Layer 7 of a small transformer language model trained on English Wikipedia (10 layers, counted from 0, width 128). Numbers have three digits each and are written without spaces.
A neuron adds its activation times its output weights to the MLP's output. To switch it off is to set its activation to zero at one token and run the rest of the model.

Output weights of the MLP neurons that the questions are about. A number n stands for (n - 500) times 0.00067.
n8: 290613492511520518597288545434358542474661489469589331433621297478367596598689521691390717476492389350582538404390404480530515571535742539565545757486491528368474538455443532380516298482383503545457349511534598512411545378452514444516509641323563442368393393445545347421478522462330477355604542492430374427678448550424518546687321511682467661526632485470615461507579603490485440486546
n19: 279424600528539797533526417476627565429452384516487398649553434401559466482693552547531565620711292541478319524637602582597539723576557515540521477619387518465388507467616475396596556520514487602571023392535454546403426487265286345439716640280585603430655577457493306442475464482544437581581465503487643573506486500328725480411591503542345418500487337571463423254563659515490732581219
n52: 519417458463585412564543327560418389484290467481563343563359415518409358449453523611360430580372503692506549535577517404518459451237370463536390631744515506446394646412475487582420352606463521488347350503480485478509575555491406553449358395472507475345545426522558511396537641418514470485521553564629416656616754442476464381651711623579584401625435489449577475515517409372356465422427
n72: 500510494515449507568557568613530374447363589528383465712490551569540493587435716600644552523310630549382526639422635513497507727468389459464445354503353363306621584348476542486657744565698425465461630536355437682552438421252445299580437448165473658361425598631571591344442518392556276470506584500711541691670743629565415364683664464500503631404442596572512496399529428420457428478410
n108: 561573575541352478454458689626509655548450432465467741458554555403385450251555449574334550546613524375599376581432550324396419506368513412552566397315390451273424549466570633615543548220334645376648639303269506436497361465538622497506535558567472460466475544537436451516570490636409403345494456486369639564422546366368509530604637466349578531533422425443357704459662529503334607482552
n125: 438452462447531430624500503538549548644426443553676665554382466566398557393366561475547726528532486525357378412515550616450598594398391630671522503541745392413457346683420497524590576419484497412617519488849600476520479564516427492509618388309541562454559580334705519546670369606648509408636443369512581394367313491331484427417336282589450361573681525603330582576489320316434377548586
n127: 492405554495538517492406471650482469396540490429300566575320571472529494443727500539620644594362245472571549558487562666446352483646370421339502524534317295517446423563429472608634531506500516506531396538595497524515489529381542550662514439503514316572678392454503472371286596589570612613382574375471451576457289519458539481522595418566441528400477492474438393275581424255553620470520
n148: 420536636565454461581477536458409488517636603434412481582380637594474524291530666546757263512473587417587406451442668414666448554578392500590575301595427411497474566544519524310462535512547578453577667519515505312615425386450505632529562535540493489428494549448481581709363575545291509699511411620365436577506460500586372588624491535599330620287552441765470449406580445468397542458657
n153: 482336637459393494370518497519359363554706594530558392528623537578497462363533422556500511500553535592567485604135670463558451484525391619544388436442510786473408429497645380546474410472380350585546512448484420561446425538652559540582446512638326321423566475518517407604394205597497666691381616391310663462418453500388363467676579555408629656488617399652561565438450543350497395349429
n159: 494510419663326487630500500545460551569491261565600358565303368684461494627624629398369178528585534377717384474512563579526493549333570517432511433349500424535683466392534520495457524602377548574511410425494434430577312474671441441531465692701551531379556638555633345562336560483475650535431390446648380532609479362527397488518469380454688559500654595526393404680508287403377261590366
n162: 382538554351569369570592640513650450476541573529512331580389446494630537503487494628536370512460486460336359548523447563683551570427633462686604581497458374457563697437511447487514412531441418337416519370459551326628313572512451508444525640271470706691448608434621524268512579438506551321744479506581602497289346509451460542715463528517287520461617391590392325588429291609615609393445
n167: 617546489339604714397675472452500648480492667573659695508823576514696377382447638506407531397497405617373308605641527631483404328509588392707537648414512459565506547555384362574371503506407543503620581503475347483408494492425642527524527565554515500647604631582604470335472548495467503563368684508473383520374677494537453422453659541497467612619641485402563321474484612384371437540500
n183: 556561637402555540637445576642555474500562626449370540433567533401550618476601582559464416576415340577488697553478603578516399462402578570517586536555319512552456441365495578498518547511517617414466567471377531752418414484425364438500512447510440631565557448375599455244441497435569558652610400443650653735640450360607424483637589513362637324663558629583529615440437571500400723448446
n213: 565423476537514549511475587628471395404557677473405549368423550505664601531608390679507346582476440350531444434476673550457527384475473574449446444481533479398447286519627440525516664472645533370487422513323511424512489567474629658565462438387435534517612535506637560238578604571523553598434473599776711624539741497576580300407529482422457236659452596547606591427439602500509708539544
n215: 544507488431491412627599570611411533469521363448356490596515682444506467407309444357548614634780401597479462520384422475554426440691449500359337450512413463559437367205386573712411436490445340632362388515245603641349491584474413593620595535355448604382564455566553500143617452500484642583547485383504333461692504579454538488323519527598616222603518627497373634457452456418490506305565
n219: 429584520378352540344462621497478672477742329514627418527591633583700546299449469539254288518466537408442530528523424574534724459488680548563594394537674669505429509425588569614528477536509671615467443467431472432591587463525528489577491488746376515584570524512493437500594685625399408461539436522644336477526594560400678556515430603517618231488635515594598387450586436756448486325645

Each question names a token from some text and the token that comes next. It shows the activations a of the neurons there, in the order above. A number n stands for (n - 500) times 0.06.

Then comes g, the gradient of the next token's log-probability with respect to the MLP's output, scaled to length 1. A neuron's effect is roughly proportional to its activation times (output weights . g). A number n stands for (n - 500) times 0.00081.

" Morris", then " \""
a: 503494500502503514477500503504498502507499504492
g: 490542366488383561511473501352430365461434509590354551256477364694679572431632474598285622576650427506289561511497378341263551286445627614414591458380417591477250421410465539467309338352650462260428498417395614502483357510480440551582531416437610711602584581632727436345655469528506471426832518461636450457545538544503427421494493545551461528598546298457429399492430567594410584354338
Which neuron, switched off, lowers the next token's probability most? n127

"ion", then " Arch"
a: 502502498493507482500538499492504504497498501502
g: 400319422645525468496484481517422589495351486560534527375586493477546491384601670341429559532390513530243560412546571353589558569526599644393524434506274308452333418643567366544512361777606450676519305564509762657783577519474591574511633532539447560638405328610348614509591518348555370489354446323259530619710480666572498515572533536736566542310620514500620469604481540549574500362518
Which neuron, switched off, lowers the next token's probability most? n125

" the", then " ant"
a: 535497468505505482504495500495494535494505499508
g: 585450657534462397464435541433549484385512559478409484574438498416607452397390294431604717496438413773636728543529703358322389402644622614487670594591409516648348599646284397802554635365382721459355354375606457484477602427404223504600544664485379564428571384346467440458545468615511500383615432595445417432442398622373616398607645585332479518704358522531488471527567466499553455463543
Which neuron, switched off, raises the next token's probability most? n52

" magn", then "itude"
a: 491495499502508499498547495557502582498502497495
g: 475630428313510625404472311309399521505391583713519504551444459472568334259412417602552340143610444710589565404488538569458421452602407425411425521422365632657668327582513630325594381411528541562606354332637480392422523398392593463682617505463428397661402465728446522422385420437528463565608393577649416350424510602607505491520583577457467587578761500613359497540348529412428504306650
Which two neurons, each switched off alone, lower its probability most, in order? n167, n148

"ion", then " at"
a: 508505506499504492492479501492499543474587505498
g: 515673491458442549535561527584588373700466537675692628661508471508533553455432597374531639548418450564486414452413463387321500491390445449563518630324490549568476580284481391305447696567651573351317496635454632412576357474515525543419447419479558712558616516357783553417417413570548416582336724558580665460531599427458580447593642386554271485499607401496322373402805592672490576761653
Which neuron, switched off, lowers the next token's probability most? n213

" first", then " solo"
a: 499499511502500487548528496557474512497506505519
g: 610343478643500570438281341504544320523486478397593325399362402574429402412533422552579559650507362491668499452263577467472384447355413514462592636371554711355406470274344426486428469515596398599403576627357595426377410393831494571544439447407532381418524607551637497497445556484699548511521472414513485454508486361423393492425414565614540628225427229440355550428480552627510358861536
Which neuron, switched off, raises the next token's probability most? n219

"ment", then ","
a: 501505503500504498499446494501507536495601498496
g: 413580651451605514632680499516608433418454554355428500433557531502524463343438423464226519509486641282404729593629502457506478634385595453454515621500576188393573501517480515649538410643544640529536473485436371684396422598702508525538541487740438540511373470602760625338588453553699519385464499628404733533515485502556486364463637591318527230665431666567462425420615560592404615773544
Which two neurons, each switched off alone, lower its probability most, in order? n213, n148

" used", then " which"
a: 511497506509515502489500498507486500505510508501
g: 449439423659582331445284600627423350433724528319550620624541441540469603461434379524354428555519625351424467543442497547618499569567600680734399714507411512549333512581430514589488562502304407328452341561578457388477550505426583542539551498536591363549640296612557423179618379505683553451499435610381630480441456361474472531644642395686742291622740394403605415614624497427554495355524
Which neuron, switched off, lowers the next token's probability most? n8

"ive", then "ly"
a: 557499495497488505494504506502507518527499501498
g: 541370547484681423558435576372585533523549348439435495584553547444509493549508510446609374315650529427654509584498476571368596503537416504656486503622423402309712707495319346477572463457312589499427628549352500600448547465497651578329346506509409570495363400423180542618617525510326437443477613526230729637505515569323316353462300659385654531657376621458407546640431589460499372240355
Which neuron, switched off, raises the next token's probability most? n108

" civil", then " ri"
a: 509497500537505503501554519513502541534496501498
g: 503239480670543401351336541449514750481504634488516520450686510419473646418491273638376690413447463470236468338541683502412539369490667513545593563380539430288512493395265521681519382485648686474571264613589452459581540391557344441619530389414560613540447432408474540586546283677513383500560376651646405509379502564647451432397555617482630507424508445511642579509559593712462412743509
Which neuron, switched off, raises the next token's probability most? n148

".", then " During"
a: 495540525505501498502512494500507518493502502495
g: 355484528760440396412581352510344508563435496460521555328425532528451480416417537560558327504410475491476434522271545672166189556370360645509511725556485419400465450515382385479582410442465517540744570455510539626402513321475707428454467660474457485732298349328508477636504618661574519469431522475574461459644621496570323573437478347298429493545573631501473366498599628562508626800523
Which neuron, switched off, raises the next token's probability most? n19

"\n\n", then "After"
a: 501528506510496500502500500497500499495506504499
g: 431467539546416551508574424665404622644446495497574662457505487471538460580477537449478418461422664376427443400250639534281427547447423605500361805419492398583496264341381527392665513549380498493544677592255528579410460491445730421580400630445409655708447499510609557480554653677639409368565424560618603442641496595568471531455591488348439721508676661475503336342574748693425617690535
Which neuron, switched off, raises the next token's probability most? n19

" Ba", then "pt"
a: 477512489496505507501507498486500494501513534494
g: 548493548566617429394448494849554474546535367461408626434515647529407494526341481178537494490554298487501512673408368532250484482522548564418533524371427291479715269483654659396427608550511651610518689290397523462514523479559425422491436409493205653605596478551593446477636629297436821409584355465556585459587472464431540540533493327326449450677505593380506429537450485447360401449505
Which neuron, switched off, lowers the next token's probability most? n215

" They", then " are"
a: 499499502503504508500480501526526499508498505497
g: 498633545448554548466584570494362356125578507356350523624496687492532477586434471563600607425454485620577433419554411374496510786569683323669584362541618606658602509342537520556572687481495547410467394609620401487400624580489347740446773544356363585320552458519380515378511353432274445404429378603485344526614442435709623431542695571455434546582383452552448661524430393424638587489582
Which neuron, switched off, raises the next token's probability most? n159

" the", then " Ham"
a: 491500483509502340504498497465498514498497500520
g: 346366573434496392484630414412591518675606539453471446501453645403445435564545530394474538369795424430501602270488631668550538497586617551461379591625560496596571471551560626289646445323331585476433353515438714565631703433325421369490595741751235702498515476434507469431553580383554576682532643668377437428510507638704484310426625414633634395546477498359493408333590546581532481531440
Which neuron, switched off, lowers the next token's probability most? n125

" moved", then " from"
a: 498499507502485491498495423502500494499501504505
g: 799583375472524411563412580406483448589421491726359366346542548594546409616368412593515489645597518449632324610377687627620443594456582504565639781671474481727406606451543463503576420510526411508410290506374542515399410453448459611499602320630592591477380367369485603379442437759445500728464459747468516526331610726516354724579693546483433439618581473557400472588548387417474508514610
Which neuron, switched off, raises the next token's probability most? n153

" that", then " sp"
a: 498528500503499493499468489498494503499502509494
g: 617443594577434362289410440457536513624536497630585466464509481301594540583529442566495551513498528320364730486551719578503685482334498621602525680623487370703596558534217382495366461506689446483378352189597531352569502346369522224599562449556577433571423306441458347536661518287529412452569475463548603342390468632377478592309351564472272591499568462407472445469591367542542383469400
Which neuron, switched off, lowers the next token's probability most? n148

"cott", then " that"
a: 507499500501504501508495499487496476481496473497
g: 366791375543512441429510570605398565500526417488437622552535601455538633492461562275479637361632516406458486512469440530554601576483496429699416690471459418457372458519337677326511759569442542322464658718539493612516510469395544563516360369200485517241511435827818601445499456343595368390490443515534427447656539586655415405522701553622523425550623506408646573638542464453420521382509
Which neuron, switched off, raises the next token's probability most? n215

" separate", then " continu"
a: 500501499441500501494503604507495524508503508501
g: 439348413747480429414604203426619323679536539591523705513644439298404622593672367423419420448305586475603472511424297498569511352389615621641470455607519490638387260415486443329380592436514475446589523339606483728455359456429499531451587771472397574416436316562522585550490650797326507527441595506533489437497670441622478514549644485400424562431513401542591470707363492436608453489446
Which two neurons, each switched off alone, lower its probability most, in order? n153, n72

" of", then " Alabama"
a: 489493537505503493497519500497503494487499500541
g: 233462483398445686703695326360585575617399466624445638346516559452703530439573390464522418591783487642635500462387363681369434510477420458471363342529474525396442546531523197590765400460583396517356511528483544362425604418467426391394596419482361541493597542584536364484581425413299514313590614620596465540571485494681625466715455532646632489534519523391445549481534631690304493311567
Which two neurons, each switched off alone, lower its probability most, in order? n219, n52

" permanent", then " mo"
a: 506509513450497498484488497500501523509500500494
g: 453642363669459316436627687610265767436560413379703377517531543144456639565435332480455560292533526474511507480474661487418601378592494591459601459445606469405556535499399612753378466511551336534549368434672472523527532435431468611530635390569460656456386445424538443577530483545659472706535349536428461334506354534477307411574816580536441690368532474665619668544471459441548420478623
Which neuron, switched off, lowers the next token's probability most? n72

" newspaper", then " articles"
a: 503496502501509495494432503511502495508513487497
g: 534599578541489382517443467681441460382585450635489498523429689357304603551539584383471523386654510597528443646510457439526618534574344455635462451476415620481610194588225619479582301658579356604510581337458553614316559517726493613422487477383626611644615482580715569449454502499246506576396638545567360559544467409328539727438371369498625688639605360668532444515315535303476458547633
Which neuron, switched off, raises the next token's probability most? n215

" September", then " 12"
a: 500500501498514500495493459494495504535480505520
g: 519492554593479353584454553446381624585504559417551407349420382607595391663360281341566444555598579533462471520644414474324460704562599155435520290791558488499698350409365426407172508426523543470552464470556633437455528406564491561629408609463560537504299515360437374520378504511468316509524317481400511698587480481430517692448439593631264468632374257468607553408444652558554463452548
Which neuron, switched off, lowers the next token's probability most? n153

" ar", then "den"
a: 538492511492510503499492503442516497491489497498
g: 456437438294475502765365609473513435623635318449488519542508470472556358554537365437338695607660268596508482464468659480637558689459427708388563550543390442513594605443451591661466447427584376474705254478494384338400576207455435474522506376568520496557610458628508543640455539516463544731444547788510511278717464630521404548498464505692308519379688457492565332533458540399478614637439
Which neuron, switched off, lowers the next token's probability most? n8

" he", then " met"
a: 504501496501507501508457512540594497506501504498
g: 724594499753481497330334506415596697535596425503346550675535340424511283456400484326540386558532686324302371460513564558378434500618525510366594514587760674501369460779382567391432303639509247418346549405510585491361491633698434298703541480456523395493429514535566539695554698528420651662570418410451474345490431508525428390548451557604415573452405530454537472606444516539418526469424
Which neuron, switched off, raises the next token's probability most? n162

" (", then "which"
a: 492504500505501496515531500496489530506526511526
g: 312665433599612565732602516485460520629263462526574575476455493462439640419536423743479535466438620636556491460499317562322202521554643434703455552563566523442346451588578503367506731712409401590653512647526562585407418517259523475287430621482533614331425421417481679436534585601664552522646339528562767351491643392550514311668605362480548467529460539518541441342493488294545415504501
Which neuron, switched off, raises the next token's probability most? n219

"rus", then "ion"
a: 501496501550509497498426501500493511500505500496
g: 607423360494460480493563487757568498596495580189468531572463377319462656422526553523550444574472459566364710704430582573683607520548328507565495365624559450677522540468510459481403431412539358634367541451619332456525495279521392268672540528579416549449693205590477498417518520367679317543370447471407634436514532711717676473508436465677559718387574621439321495497545298467496553479597
Which neuron, switched off, lowers the next token's probability most? n72

",", then " London"
a: 449493498504499504500503503499503582495487504500
g: 691489447327305458530447613444457287453726576482731627395494511376424432674422464417523318452554603396389730547703408258400614620554522475411522382571492585623623503585467643358357279528436499616557436480357591429537518535493543344516444458735710632549286566542404393445491548503439512664468431487225335557472525559400625548448601447570587625231489435381375408472540522647642522548563
Which neuron, switched off, lowers the next token's probability most? n213

" was", then " also"
a: 502544501509552246549501502496492506504509505494
g: 524386563280518544545318458593664310772496477358569508729428682307501526486469519530643501487628462594528516295597595576760380499479395513484511582600498402503507500349578510565349409560628571592535412509521473616530668491613544709548344544574355463459538522494438418535480516651280471469574790542365696630402446236660427576479637679574660441691455338487500562545387542693553407391396
Which neuron, switched off, lowers the next token's probability most? n125

" on", then " to"
a: 500503500507492453533497507495468503500517503492
g: 298573370433636657493461540444410537555483590511507437477338602480685399497614635429487417517596360625576492573545688516461333492537295310149508487482398343447523494382513512510437467507412550602630671459540421466502560495620499593656426474565419791560452666420532540773423477583495372477331456339547492503556508501722519442366398494275438367656519787497682538445417305481226411583505
Which neuron, switched off, lowers the next token's probability most? n162

" or", then "th"
a: 493502503498500509502496492492494503501510499491
g: 663474463624519325533581681482523353292527642564595590495385344509324499547760480647489493544520372610568434467310862618585285617583427563357491623455467353401221625503676416528361408456478410559544533496314563485604614450416414559435472545510344614564452529477398408508607408587441549471366378642320655450475419516525556554556304412524646534489533528436605640520450276433232319471553
Which neuron, switched off, raises the next token's probability most? n153

",", then " having"
a: 501533494508495500503477489496497541496502505496
g: 540378497749579286471505379531576588473614617608476440371426497544468489508465309442666552579333601536430495654433582479605612322526622489556513694611299507242307557516441715437399640411531390504339504660496692525578383520446488559390495383382501507418569344716556560394474618587498634553396447499755389669448762455555376511704502387641567695576543488505565311664622346500501623473426
Which neuron, switched off, raises the next token's probability most? n19

"A", then "D"
a: 493506498496503503498501493508503548505501499781
g: 394466530439494434405402480610368323401410528430669524602478354492710545514471446686574407449666492276433484670423550493437631398366486423524549430613695460578630333475370726511497452424551504530515710205366417532590560565544372412748525353549432647414493388600347458662335573429578298242445521899403482607533490539329613586386491563461556499623426449499415449461607473474496522370439
Which neuron, switched off, lowers the next token's probability most? n219

"g", then " the"
a: 501499505520444500494500442504492526499511505496
g: 440532515529296564453400539483516499427537399419461383476546527635526549477386323639340465421488596224464702511487371494372464623448582528669479666537510559569518553538578488576647656528494429421503313641323523464651456639392568392468520590498425249416648479510525583349515326281715458568578551333247460627468451535468564479546374685893442661412682364536548451459554642518637576257466
Which neuron, switched off, raises the next token's probability most? n153

" cat", then "ap"
a: 498502501501445502498490501505493494505502503490
g: 295353608475592454117427316576470483592472505536565539437519465558336601466421564435464518543567713439648474401495362529593448493399458513602311373351772451510465466551677461499378643582421510607528335535462561329636575468482276430530278416530453584285581604503544478535388343443467402539518727598607472480492390329579544329598737365540474589379385707487617516460408439731361459352538
Which neuron, switched off, lowers the next token's probability most? n108

" and", then " have"
a: 501493508514447499495504501499512532502509501495
g: 575461510624446450616458475575358397356468441474385419446318493526347406483491535569494534391506532660283590411676482524605413590572688492580316361444821499456566590296506619418395590656522311416628538492352502684513558491451464631582368576389407295535667501467431468390387573599584457412366569548726661591645371257614384564693596550531516229583373556566460384600479591523359707580612
Which neuron, switched off, lowers the next token's probability most? n72

" the", then " first"
a: 479498456505504421520497495493498502502503501510
g: 422679680717416342576517641763607534599525611327523530489625498642363408525540346458576472532465427806427705601507516386485505409556409381493512532481525450495453493601407244436572569497519483582573458610394354536352602612408413428534392372564781412392497466710385709553461609380603443554503511334716563319497385440413439516370534392364498524645490413318445711302659436443356450553519
Which neuron, switched off, raises the next token's probability most? n52

",", then " and"
a: 498530499509501499497443496496502545511496504503
g: 456305568435606493663395469405624439313500511428388404451439520541329443499538623620453549637388577470598334419619640407780367481468407482561589418490481407390690736398589443588646364503275547689512398460660463434309602569418409481745420499633422524543579519541446248408555542504529598546428431504625633369397480520336604468372472563426359218674346655601563630383581509569321466650400
Which neuron, switched off, lowers the next token's probability most? n19

" This", then " segment"
a: 501492466505505500499464495483495500500510506499
g: 399525360564563494466563627431255394604556780589673445392651595600534578462359445578565547473418548574458357587528339481449451474467652395348547671492546563408514543733453405637547480377485616631479377580543526576282594274696407542506398625453688347357450562661394473467572349579484640651478278647477521650434448547459439325482344527468691544725209523569444386462538425645605472585617
Which neuron, switched off, lowers the next token's probability most? n148

"ion", then "="
a: 503505498501510482500536494492506493503535501501
g: 529367437477455553431626602658603324382425457344395635732294392498504591484479631506556430502593494488442473733487533716425373596456546444481371343321679702533373503548404515533499794405338440413536519392312339529321523576560332581627455810549595438500573555360318419501605536366647418702447639407648479525432452694480496634487639591622402526661417562495470631573571640399525543549516
Which neuron, switched off, lowers the next token's probability most? n213